Layer 5 of a small transformer language model trained on English Wikipedia (10 layers, counted from 0, width 64).
A neuron's activation on a vector x is SiLU(gate . x) times (in . x), where the dot is the dot product.

Input weights of the MLP neurons that the questions are about. A number n stands for n times 0.013.
n4 gate: -33 -11 17 5 2 -38 40 -31 4 -9 23 2 17 -35 18 39 -40 2 20 20 -29 46 14 -8 -31 38 10 36 -18 -4 -17 22 -4 -31 -10 -23 1 -17 -11 26 1 14 -22 14 13 5 -11 4 65 -16 -4 41 4 23 -29 47 11 4 -24 38 12 -41 23 -36
n23 gate: 43 -34 6 4 -11 1 -33 -17 0 20 12 -18 32 15 -3 17 45 -14 -2 -3 -7 16 -19 -42 -12 11 -16 -21 10 13 33 2 15 6 26 -20 11 14 23 7 -6 39 -3 -16 13 -16 24 9 7 -23 -12 29 -46 -19 11 -18 -24 14 33 8 19 -14 -4 15
n26 gate: 0 -4 31 39 -36 13 -24 2 -23 14 20 -23 27 38 -19 -12 -16 0 -39 -14 -37 9 -31 -28 6 -32 -18 -48 1 10 -10 -18 24 -16 -76 -37 2 18 23 -2 2 0 18 12 -19 27 47 -3 25 -59 -13 -19 -16 17 -26 19 31 13 23 -9 -2 37 -16 34
n44 gate: 24 46 -11 6 42 22 9 -6 -10 -20 -20 -10 32 14 17 10 -2 8 20 -25 -50 1 -18 21 -23 25 31 -19 -13 19 15 -11 -25 6 24 25 -15 -6 20 32 -50 59 20 -1 17 -54 22 26 5 -16 -42 12 -5 -11 -2 -25 -35 -21 38 -29 -15 -10 41 -26
n106 gate: -7 34 -33 21 11 27 0 -24 33 79 6 -23 -23 -22 -2 -34 -17 12 -57 24 44 -10 35 -11 -32 -2 9 32 22 32 -18 -36 -33 -53 18 -13 9 -35 -1 -39 -2 8 24 -3 11 -40 2 4 15 14 22 -70 25 13 12 -49 -10 2 9 -12 22 12 -3 -20
n110 gate: 10 16 13 -29 20 -21 -6 39 -24 -17 -4 14 -5 -3 -45 -8 -36 13 36 -12 20 -3 22 -7 -48 33 16 -39 -3 7 44 34 -9 10 23 81 38 -30 66 0 61 -18 23 7 -44 -43 2 -22 3 15 14 -4 -13 20 52 0 -10 -29 4 -19 13 53 2 22
n140 gate: 10 -5 -1 -5 6 19 -18 40 -4 -12 21 -19 -8 -23 39 -7 -28 18 -32 -22 5 17 3 1 -6 1 26 11 11 -16 -1 -8 31 -3 1 -1 10 -4 70 -24 55 -29 36 -14 29 48 -15 32 62 -24 -21 8 -18 19 -56 12 12 16 -8 4 11 -18 25 -23
n142 gate: 14 -22 -25 6 16 15 -71 -35 37 -59 33 13 35 23 -29 28 -20 18 -35 -19 23 36 -42 18 -14 9 -16 29 -12 5 -10 -11 24 -16 -17 -9 -16 -19 -11 -4 0 -6 -18 -53 19 -12 -11 -28 12 16 33 -43 -32 20 -2 20 28 18 -40 20 -23 -19 7 27
n150 gate: 32 23 -30 20 -27 58 5 8 -7 -9 8 43 -11 19 -9 -5 60 6 21 -4 13 24 21 25 -37 -34 38 49 15 -17 11 -59 8 -23 52 41 16 -18 -17 -20 3 56 45 26 8 -12 3 -16 -12 -21 -19 0 30 28 18 14 -44 -16 -21 -28 -26 -35 -10 -7
n151 gate: 31 -26 -12 16 -17 16 -5 9 24 17 -68 -2 33 4 -52 11 4 -21 -24 -29 14 54 11 45 -7 -9 50 31 18 21 -6 24 20 11 32 -30 17 9 22 4 -2 31 -9 -14 -37 20 18 27 19 3 -14 -37 15 -17 15 1 9 -16 -18 46 -11 2 52 1
n157 gate: 39 -49 27 18 -13 11 23 -4 -3 20 -32 -3 18 -45 -6 4 -22 31 2 -8 26 5 -17 -47 -47 -16 -9 48 -4 11 20 18 -26 -9 27 -18 -11 -10 17 53 36 30 0 71 28 26 20 -2 -22 28 -15 -24 49 -10 36 -13 -20 -14 0 -34 25 21 66 -47
n161 gate: -7 7 -55 -4 13 -27 7 -3 -8 12 -3 -2 20 40 -33 -25 -33 -4 18 7 -25 28 5 9 34 16 -3 -3 -7 9 -19 -1 -25 56 -22 -24 -7 -67 14 4 -4 -13 -11 -35 -51 -6 32 -18 -31 7 20 -30 40 55 7 -14 -56 7 2 -9 3 32 -23 -21
n175 gate: -6 -1 1 -23 -20 -4 4 9 -9 -11 -1 -30 3 -9 1 9 -5 -27 -6 33 51 27 4 -26 -33 -1 -20 -24 -45 80 36 12 18 -2 -50 -8 10 -7 -12 -22 24 37 58 14 7 10 1 17 34 -2 55 -39 35 11 -2 15 -4 -15 -28 43 6 -11 11 -6
n203 gate: -35 2 38 -11 -3 -10 -42 -21 -28 10 16 -23 28 28 -11 -40 1 35 -28 14 -16 -46 -14 1 -56 15 -7 11 19 0 22 -15 -31 2 12 -24 -9 24 -4 12 -37 8 37 -2 5 -47 3 -6 -14 -36 -15 29 20 -8 -6 -41 48 -38 14 30 -30 1 -15 -6
n229 gate: 31 32 -11 6 -6 -11 11 -54 -3 -26 -3 -9 25 11 -11 -2 -1 -29 12 -7 32 -16 -5 -14 -13 -10 -2 8 -5 -24 3 17 -33 31 14 -18 13 -6 14 -25 1 12 3 19 -7 19 3 -33 -18 58 -10 24 4 -3 17 -35 41 -38 1 -4 9 6 3 -35
n237 gate: 5 9 -46 -4 31 -3 0 -23 -47 -5 12 2 -7 15 22 -7 -30 -14 -30 -12 10 2 37 -39 -8 7 -1 -10 -2 -16 -20 24 -53 -46 -17 -27 7 -30 37 2 -39 -29 11 33 8 4 66 0 57 -35 16 -13 -29 60 -17 28 -18 21 12 -23 11 -19 11 7
n4 in: -23 24 20 -11 41 -7 72 4 12 -13 47 0 3 14 -29 33 -5 24 22 12 -15 21 0 -3 -73 11 5 -8 -56 0 -25 26 19 -66 15 -44 -16 -17 15 2 53 34 37 47 10 4 3 -4 20 -13 -43 3 16 1 -17 -12 46 -18 -10 41 -19 -6 23 -19
n23 in: 47 -17 -27 24 -23 -20 -2 -8 12 -13 41 -32 9 21 29 23 36 14 26 -25 -3 -8 -29 -43 -18 -4 -28 4 -13 16 21 29 0 -12 35 1 -16 22 35 14 29 44 -6 -25 4 -25 16 -15 -18 -12 -34 6 -19 -8 24 -43 -26 -17 28 0 0 13 16 11
n26 in: 63 -10 -2 23 50 35 -46 -3 36 -3 -27 -24 9 -6 0 26 -15 15 0 33 39 25 0 38 -1 2 -22 20 -12 16 -32 28 36 2 -9 -3 -30 19 0 7 -37 5 33 -23 14 59 0 16 13 -19 13 13 -31 12 49 10 50 14 -10 25 20 -77 -17 -27
n44 in: 2 42 -20 -23 32 37 37 21 9 9 -41 -9 19 18 13 16 42 54 42 4 -3 8 -17 15 -16 39 36 -25 -36 -4 -30 -12 -56 22 6 -24 -22 15 24 56 7 59 8 26 2 -36 42 4 -3 20 -8 13 -21 1 -21 -33 -20 11 39 -24 -26 -3 35 -17
n106 in: -4 -10 10 38 41 -31 -15 20 46 -46 19 13 -54 0 -28 -28 -43 -11 -4 4 8 33 11 -14 30 22 -34 -28 -26 -13 -9 -32 -19 -38 -1 29 -8 -7 10 -1 -24 -47 20 -2 -18 3 -21 -18 21 21 -42 -42 31 19 -6 6 39 -59 34 -12 79 -41 19 -27
n110 in: 5 19 -31 17 26 -41 5 -7 9 -3 41 -2 -18 7 -24 9 -22 24 43 -11 21 -2 31 -14 -50 15 -24 18 28 11 26 23 8 31 28 53 25 -18 63 -24 28 13 42 13 -16 17 -32 -60 0 1 46 20 -2 73 26 41 -6 -3 10 -17 -51 -3 -20 -12
n140 in: 10 2 -44 1 36 -3 -6 12 5 11 -4 22 31 -12 3 -9 5 -22 -5 -17 30 -6 5 -52 -20 15 2 -12 -10 -19 36 5 9 -13 -15 4 2 24 19 2 44 -33 16 -9 35 19 -10 44 95 -15 -54 -3 -57 6 -53 11 46 43 -19 51 -3 -12 -34 -31
n142 in: 5 -3 -19 6 40 -39 21 -23 6 -60 10 11 47 32 -52 -8 -20 -5 5 34 2 29 -19 -51 -22 9 -12 52 -4 -15 16 19 48 16 -12 -10 -6 -6 1 -18 -29 -28 3 9 -68 -25 65 -60 29 -13 29 -32 39 14 -18 -9 -18 -49 -42 22 18 -64 48 -7
n150 in: 40 26 -16 1 -39 39 -17 15 -14 -15 20 7 0 8 -2 24 69 7 8 1 22 5 -1 8 -44 -34 34 34 5 9 24 -29 8 -31 58 37 13 -5 -16 -3 19 83 63 9 13 3 9 -25 -20 1 -23 7 44 19 27 -6 -34 -15 -1 -12 -29 -18 17 4
n151 in: 31 20 -31 17 -15 27 -34 7 -40 1 -28 7 -18 -9 40 1 4 -5 9 -21 -29 2 27 -37 6 -33 15 35 -17 -17 -4 18 -12 14 41 1 58 26 37 -10 57 -10 -20 25 15 23 -13 -59 24 25 10 16 -33 -13 12 -5 13 -38 -42 12 -37 16 -19 28
n157 in: -4 -7 30 6 -44 -15 0 15 18 47 0 7 27 -17 21 29 -2 52 -5 20 -3 -67 -15 -33 2 -39 20 34 37 -43 -32 3 -33 -6 10 -46 -22 -58 10 29 -53 -44 -21 41 27 15 11 9 21 63 -11 -14 64 0 4 -25 30 -15 37 -20 48 -3 39 -38
n161 in: -3 -41 -21 -33 -44 -6 -53 24 19 13 -2 -27 -31 24 12 -30 18 -9 3 -27 -21 16 31 -12 21 -31 -23 -19 2 -44 -18 36 -60 6 -17 -19 -17 -14 -4 5 16 -3 -34 1 -7 7 34 -2 -24 38 33 -32 62 -7 -2 -21 -28 30 5 17 43 -3 33 -27
n175 in: -19 -5 -29 -34 -21 5 7 32 -44 27 14 -4 8 -16 1 -25 21 -79 -30 -22 45 -42 -6 19 2 9 -1 -31 -13 26 -15 31 -10 -15 -9 14 25 -16 11 -5 16 -18 77 13 46 10 22 -7 10 -29 12 -1 30 -11 -22 20 46 -21 -11 -1 -15 -8 18 -20
n203 in: 14 14 8 14 -29 24 -25 5 -15 -11 -35 -16 -26 24 26 12 7 24 5 -12 -13 -24 -12 -28 -11 0 22 0 12 45 -23 -9 -21 7 -35 -35 -22 17 80 45 16 45 -1 -7 -28 11 2 17 -30 -6 -19 -4 32 -21 6 -2 16 4 52 8 -22 1 -50 -12
n229 in: 18 2 -27 11 8 14 -10 -66 6 -35 19 5 12 26 -13 22 -3 -28 9 20 11 -12 7 21 -23 0 3 14 -13 -27 -21 11 27 -3 10 4 18 19 21 12 -1 37 16 12 -39 33 28 -21 4 39 -1 1 17 0 5 -56 20 -16 2 49 21 12 27 -8
n237 in: 38 39 -50 37 17 22 -15 -44 -5 -19 -2 -15 5 5 11 11 -10 -18 1 2 -6 0 28 -19 9 15 -13 -24 7 -35 -47 4 -26 -15 -2 9 -8 -18 -12 5 -40 -14 7 8 -5 14 87 9 57 -2 8 9 17 51 -17 45 -40 15 19 -46 10 -30 -7 -2

Each question shows a token from some text and the vector x that enters the MLP there. A number n stands for n times 0.16.

" ": 12 -28 -17 -6 -38 1 14 -1 -24 -4 -6 -12 11 -5 27 13 1 -3 0 -9 8 -10 23 -2 4 17 -15 -41 -12 6 -16 13 -9 31 12 11 5 7 -1 -39 -22 -22 -4 12 -26 -3 -3 -14 0 -16 13 -7 16 34 9 14 21 10 -15 19 -27 8 -9 4
Which neuron fires most, and how strongly? n175, at about 120

".": -6 -14 -1 6 -5 -12 -29 -10 2 8 17 -28 -16 -6 35 -37 -31 -16 2 -10 8 -6 -13 -25 -1 31 -6 0 -5 16 -30 10 41 35 -2 21 4 16 -12 -5 -14 -6 -21 24 7 13 32 -18 11 -30 -19 1 23 13 14 -24 -3 50 38 19 -15 -5 -35 16
Which of these neurons fires most? n26

" a": 14 -10 12 29 -3 -17 0 8 -3 -10 -33 -2 -19 -39 24 3 11 -31 21 14 14 -15 -1 -28 -12 25 -33 -2 -44 -31 -44 -38 20 -11 24 -7 20 29 7 -29 -11 -4 -1 -3 -35 12 -26 -28 24 -8 -47 2 8 11 0 21 5 26 -12 -2 6 13 -11 4
Which of these neurons fires most? n140

" with": -1 8 -4 23 -7 -19 31 9 9 5 -13 -24 -36 -36 17 -17 -3 8 3 -6 20 -43 -17 -3 -9 44 -9 6 -60 -3 -44 9 16 -7 21 -9 -1 36 -26 -12 -14 -15 -17 9 -18 -39 -28 -40 6 14 -12 0 1 16 -17 -19 3 13 22 16 -17 -10 -2 14
Which of these neurons fires most? n106

" \"": 25 20 30 42 -1 -2 -15 28 -1 2 -4 -35 -4 18 32 2 12 0 8 -34 -11 -4 -18 -13 -15 43 -25 4 -25 -4 -18 -39 10 26 39 10 -17 43 -9 -16 -22 -18 -26 4 -22 12 -44 8 -29 18 1 10 17 2 -6 -3 13 23 -7 42 -8 15 -11 30
Which neuron fires most, and how strongly? n203, at about 71

"V": 39 -10 48 38 5 -15 -2 13 26 0 -46 -3 40 31 2 2 8 -1 21 -52 37 -22 10 -39 -9 24 16 5 -21 -23 10 26 42 10 24 18 16 -8 12 -30 -7 -10 -14 12 -5 27 -13 8 -4 -6 -38 17 -6 11 38 -13 -7 52 -8 30 0 15 -29 -2
Which neuron fires most, and how strongly? n23, at about 170

"\n": 38 -25 28 12 -18 -4 1 0 -11 -27 -44 -2 31 -35 -2 -35 -4 -3 2 -6 -11 4 -32 -46 -58 17 -27 -15 -40 -3 -45 -13 40 13 24 27 37 17 -14 -25 -51 -14 -12 13 -16 -29 -39 -2 -12 -5 3 14 8 4 -13 -18 32 10 -24 12 24 -35 -2 29
Which of these neurons fires most? n142

"1": 27 -22 0 22 -4 6 -8 -13 -23 2 -14 -13 -37 -17 11 32 3 -12 11 -23 28 9 23 -22 7 25 -17 -32 -2 -18 -31 10 -6 32 13 12 0 -8 0 -35 -37 -9 2 22 -17 20 20 -34 -15 -2 -8 8 25 34 32 -18 10 19 -27 -8 -2 -6 -37 5
Which of these neurons fires most? n237

")": 30 -39 -2 0 -21 -9 27 10 15 9 33 -15 -16 16 20 -4 27 -8 25 9 -11 5 -30 -27 -7 32 5 -11 -5 -20 -42 10 24 11 -6 8 25 18 -3 -14 -38 -1 -17 16 28 8 -14 -17 -4 -21 -39 2 34 -3 -6 -9 13 46 4 4 -23 -17 -3 -2
Which of these neurons fires most? n23

"ification": 17 23 42 58 -17 10 1 -16 4 13 -1 -23 -2 -9 26 -12 61 -29 18 29 0 -14 2 -27 -23 39 12 -12 7 -3 -15 5 13 9 25 -6 31 7 -18 5 -34 -17 15 -3 0 11 -3 -34 -18 -12 -36 -10 21 9 23 -7 -31 29 19 35 -19 -8 20 -9
The two highest activations, in order: n150, n23

" to": -5 -14 8 18 -18 -19 18 18 6 9 -9 -24 -30 -28 4 -10 34 3 15 1 25 -28 -3 -6 -13 19 18 -7 -36 22 -48 12 23 -21 20 -9 17 46 -6 -17 -37 -24 2 9 -14 -22 -18 -31 -18 -2 -27 16 -23 -4 -3 11 27 14 0 -12 -5 -12 -15 -7
Which of these neurons fires most? n203

" Mus": 33 4 1 40 28 6 9 -2 13 12 -11 -17 9 27 22 19 33 -8 9 12 27 -38 6 -15 -15 -11 23 -19 -22 7 8 -1 -35 27 58 19 16 -3 -10 -26 -16 6 -7 13 -33 -16 -27 -16 -19 -9 -1 9 -13 -1 51 -11 -17 30 1 34 -11 7 -9 -8
Which of these neurons fires most? n150

" s": -1 -36 11 21 12 -10 29 15 8 -19 -17 14 -1 23 58 25 30 -20 12 -41 4 -12 -2 -2 -14 -3 15 -25 -40 9 4 10 -9 19 2 -15 39 26 2 -11 -12 -12 -18 1 -54 -7 -32 5 0 -10 -11 6 5 2 26 -11 -3 42 -20 50 -5 -5 1 -18
The three highest activations, in order: n151, n23, n4

" on": 18 1 10 22 -4 -14 8 25 11 15 -22 -30 -34 -47 9 -10 29 1 -3 -16 -10 -30 13 -13 -13 29 2 -17 -36 23 -35 1 25 -14 33 -8 10 41 -33 -9 -53 -12 -10 26 -15 -13 -17 -37 -26 3 -4 8 21 11 18 3 21 -2 -2 -7 -10 -8 -10 -20
The three highest activations, in order: n106, n157, n203

"F": 2 -27 11 11 -38 -9 26 -16 1 20 -6 4 7 -4 35 -23 29 -11 32 -6 38 -12 -18 -13 4 17 3 -14 8 -13 -19 33 37 38 8 10 37 -13 -5 -11 2 -21 -3 26 -13 29 -1 -32 1 -7 -11 9 52 18 16 -26 -17 10 16 39 34 0 -18 -19
The two highest activations, in order: n157, n229

" chart": 16 8 -6 27 9 -25 20 -10 19 10 -23 -14 -22 -15 33 -1 28 -2 12 -21 -8 -7 -16 -34 -2 27 22 -42 -12 38 -21 -5 24 -21 38 7 30 1 -29 19 -38 -18 3 25 -17 19 -43 1 -6 11 -32 11 42 52 6 18 -1 1 -2 23 -15 -27 7 -15
The three highest activations, in order: n4, n150, n157

"2": 25 -14 16 24 -21 -34 13 5 -12 20 -12 -24 -40 5 7 11 1 -1 -8 -23 14 3 12 -22 -16 6 3 -12 -33 -28 -39 13 4 38 10 -1 13 -16 19 -15 -36 -14 -4 7 -21 -4 -15 9 -23 -6 -6 11 13 53 16 -17 -9 13 -12 -2 -2 -17 -8 -10
Which of these neurons fires most? n161

"|": 16 -11 27 1 -20 16 7 -18 25 5 -9 2 -23 -28 27 -1 19 -14 -10 -6 3 -19 -2 -37 -42 30 -35 -8 -23 -8 -45 -15 1 23 3 9 -10 34 7 -33 -20 -40 -10 12 9 13 3 -14 -11 16 -7 32 16 -2 10 -1 -14 -18 9 18 8 4 -5 2
The three highest activations, in order: n157, n229, n23

"uring": 22 8 10 24 -13 2 14 -12 5 7 -8 -7 -18 6 14 -4 33 5 0 21 0 -31 7 -16 -13 25 24 7 -3 17 -9 27 18 5 42 -17 6 18 -27 -19 -25 -17 -13 -2 16 16 9 -36 -9 -12 -10 12 4 14 24 1 -7 39 -25 21 -16 13 -20 -14
Which of these neurons fires most? n150

"3": 21 -8 9 0 -4 -1 -1 7 -7 21 -12 -24 -35 -9 -11 13 15 -17 -5 -26 18 0 25 -7 -16 40 -1 -37 -38 -33 -32 12 -19 57 7 19 21 -26 1 -21 -27 -23 1 8 -27 0 25 -12 -27 -12 -1 5 24 36 45 -3 9 12 -13 -12 -4 -14 -22 3
Which of these neurons fires most? n110

" |": 23 -27 6 8 -6 -14 27 3 33 16 -22 -18 -24 -9 7 -10 8 -12 1 -4 7 -14 -33 -20 -36 8 -31 -17 -32 -13 -49 -18 -2 6 8 20 16 22 2 -28 -24 -13 -5 17 18 1 3 -17 4 -1 -17 20 10 16 -8 14 -6 15 -4 12 -17 -31 7 5
Which neuron fires most, and how strongly? n4, at about 31

" Enter": 16 -1 32 38 20 -8 1 -36 -12 16 -1 -24 8 1 7 -20 43 -1 3 -2 32 -36 0 -15 -36 14 33 -30 -24 15 -25 -22 -12 -6 61 15 31 -10 -1 34 -15 -9 -17 25 -16 3 -3 11 -22 33 -4 -8 2 23 20 -30 -31 -1 14 48 -2 13 26 -17
Which neuron fires most, and how strongly? n157, at about 320

"'": 9 -3 71 28 11 -18 -5 -4 12 3 -3 -25 22 -19 15 -1 20 -17 15 4 -1 16 -43 -5 27 42 3 -5 -43 16 -10 -7 18 6 41 -11 16 -23 -7 11 4 -7 -22 20 -36 26 -6 -1 6 -2 -3 26 19 11 10 -5 2 14 35 56 -15 -17 -9 5
The two highest activations, in order: n4, n23

" in": 24 -10 3 27 -5 -32 27 15 18 3 3 -30 -58 -17 10 -37 24 -7 -2 2 1 -20 11 15 -14 4 13 -33 -60 16 -40 9 11 3 26 9 24 28 8 -16 -27 -21 15 12 -51 -23 -35 -26 4 -1 -23 22 -1 -15 -9 -7 14 2 2 4 -3 -4 -8 -19
The two highest activations, in order: n110, n106

" other": 0 3 0 50 -8 -18 -15 3 -5 6 -14 -13 -37 -40 14 -2 32 -14 -8 -17 35 -11 -14 -34 -3 35 4 -7 -34 -7 -37 -2 25 -28 44 -1 36 25 -6 -27 -42 -28 -2 -26 -23 -14 -11 -14 -19 2 -3 -13 -9 23 13 12 0 24 23 -36 29 -9 5 29
Which neuron fires most, and how strongly? n106, at about 260

"5": 25 -14 6 -7 14 7 2 -3 -6 20 -7 -25 -24 -6 -4 12 13 -9 0 -30 24 -11 27 -18 -10 37 1 -35 -34 -32 -45 19 -16 34 -3 4 16 -10 4 -12 -29 -33 6 -2 -29 -8 27 -15 -14 -12 -2 8 26 52 44 -3 7 2 -9 -4 -8 -16 -28 11
The three highest activations, in order: n237, n110, n161

"0": 3 1 -7 19 -5 -29 -1 0 1 1 27 -18 -52 -13 32 -8 9 20 -2 -16 21 2 8 -27 3 48 0 -5 -28 -13 -29 16 19 15 -7 6 9 3 -3 -1 -26 -4 -11 26 -4 -8 -29 3 -25 33 -4 -6 16 31 12 -7 -1 -1 4 -5 -3 -3 -12 22
The three highest activations, in order: n106, n110, n161

"\"": -4 -16 27 24 -8 -3 3 13 21 9 13 -2 -12 0 42 -1 33 -30 1 -3 -8 -3 -25 -23 -14 40 -5 -45 0 10 -23 4 -5 -20 7 13 9 3 -6 1 -56 18 19 18 -9 7 -32 -7 -24 -11 -28 26 22 -18 25 -5 20 24 11 18 -46 -35 -6 -16
Which of these neurons fires most? n203

" One": -4 2 34 36 -21 18 -32 -14 2 -12 -21 -13 -4 -7 33 14 41 -10 19 -8 5 -13 -5 -42 -29 64 -1 2 -36 -21 -15 4 17 10 29 4 45 28 13 -4 -29 -28 8 1 2 29 -13 -40 -13 19 12 5 12 16 29 -7 -24 20 -4 23 -3 4 -11 -6
Which of these neurons fires most? n229

" S": 5 -20 27 22 1 5 7 9 20 1 -38 -2 16 41 47 30 30 -5 -8 -35 22 -17 6 -21 -44 20 52 -1 -51 -27 10 17 23 38 18 -3 8 3 2 -20 -28 -24 -20 24 -30 26 -5 -14 -2 31 -7 7 -3 1 -3 -10 -13 49 -22 43 -11 17 -23 -10
Which of these neurons fires most? n151

" (": 11 1 12 6 8 17 17 27 10 18 -7 -6 1 6 43 -10 2 -1 7 -2 10 -16 1 -22 -11 35 -10 -21 -26 14 -3 -34 5 19 27 31 -30 32 -20 -22 -28 -26 13 28 -53 0 0 -1 2 -2 -10 10 17 24 0 -4 17 35 3 7 -16 -16 4 21
Which of these neurons fires most? n44

" two": -11 -16 8 34 -18 -9 -6 -9 8 4 -22 -20 -29 -60 11 -4 19 -15 -4 -19 8 -16 -2 -35 -9 48 5 -16 -34 -11 -63 -8 12 -40 29 6 44 34 2 -10 -22 -8 7 -25 -17 -17 -20 -29 1 -7 -10 -2 0 47 11 4 19 45 24 -29 15 1 5 9
Which of these neurons fires most? n106

",": 26 -8 6 11 -5 2 16 26 22 -6 -2 -2 -29 -10 21 0 5 -8 15 -7 3 -7 -29 -7 -18 9 -16 -7 -14 38 -52 22 13 -18 24 15 8 36 -25 -11 -29 -9 -8 9 -43 -23 -35 -38 -15 -12 -21 6 -1 19 -14 34 20 33 12 14 -10 -22 13 -14
Which of these neurons fires most? n4

" I": 5 -21 42 28 9 5 21 0 16 -4 3 -22 21 9 8 -6 9 7 19 -50 14 -6 -3 -18 -14 29 24 -8 -5 -6 -6 4 2 6 45 30 27 8 -15 -23 3 -36 -9 7 -13 25 -20 -22 5 18 -12 18 -15 13 11 -11 5 34 19 24 15 -12 -44 -1
Which neuron fires most, and how strongly? n110, at about 130

"9": 26 -14 -11 25 -9 -1 9 -10 -7 28 14 -21 -20 4 14 -11 -15 5 7 -14 1 7 1 -32 18 24 15 -27 0 -23 -35 16 30 13 -27 0 -5 -8 18 -18 -14 -2 -6 32 -1 24 21 -14 -4 -14 -14 9 48 26 18 -29 -13 57 4 20 12 1 7 -1
Which of these neurons fires most? n161

"4": -1 -5 -1 -1 -18 -24 46 10 -3 9 10 -13 -26 18 20 -17 30 8 9 -7 -15 2 14 -41 -23 21 22 -23 -20 3 -36 24 16 -4 -19 31 19 -2 -8 28 -28 -37 6 24 19 14 -29 -9 -41 -27 -17 3 29 10 -15 -1 -3 20 -1 5 7 -12 -6 1
Which neuron fires most, and how strongly? n4, at about 81

" low": 23 -13 17 23 -6 12 6 -19 7 15 -13 -25 -24 -35 60 -23 65 -48 32 -16 15 -22 7 -47 -25 33 6 -11 -48 15 -23 -2 22 -27 36 -31 55 -6 -7 9 -18 -21 15 19 -7 8 -16 -24 -1 -10 -6 4 58 12 30 -5 5 -14 18 28 4 -3 -6 9
Which neuron fires most, and how strongly? n175, at about 240

" occ": -14 0 -9 30 19 -30 -20 -22 -12 -17 -33 -13 30 -17 3 -3 -2 -17 5 18 17 -39 -12 -28 -14 -1 -3 -31 -50 -18 -18 -35 -2 16 42 29 19 -11 -14 -11 -20 -12 7 21 -37 17 -54 1 21 -6 -9 -23 14 38 35 -10 -9 28 -3 28 -18 -1 -22 3
Which of these neurons fires most? n110

"h": -7 -14 26 47 24 -3 6 -33 38 -8 -13 -9 15 40 32 2 45 -23 4 16 19 2 -11 -27 6 7 32 6 -5 4 -35 4 -1 30 -8 5 42 -12 16 -27 -22 7 -13 -2 -12 -20 -16 -36 -5 -11 0 19 11 6 -2 -10 0 21 28 35 -1 4 -17 10
Which of these neurons fires most? n229

"at": 7 -38 29 56 5 -6 15 9 27 15 9 -4 -18 13 38 29 30 -33 12 36 20 -24 -3 -34 -10 12 60 -14 -2 8 -12 9 9 11 6 -4 31 -12 -10 -5 -36 7 -19 7 -1 8 -18 -47 -15 -20 -6 6 24 3 -4 -2 1 21 4 35 1 -6 8 -20
Which of these neurons fires most? n157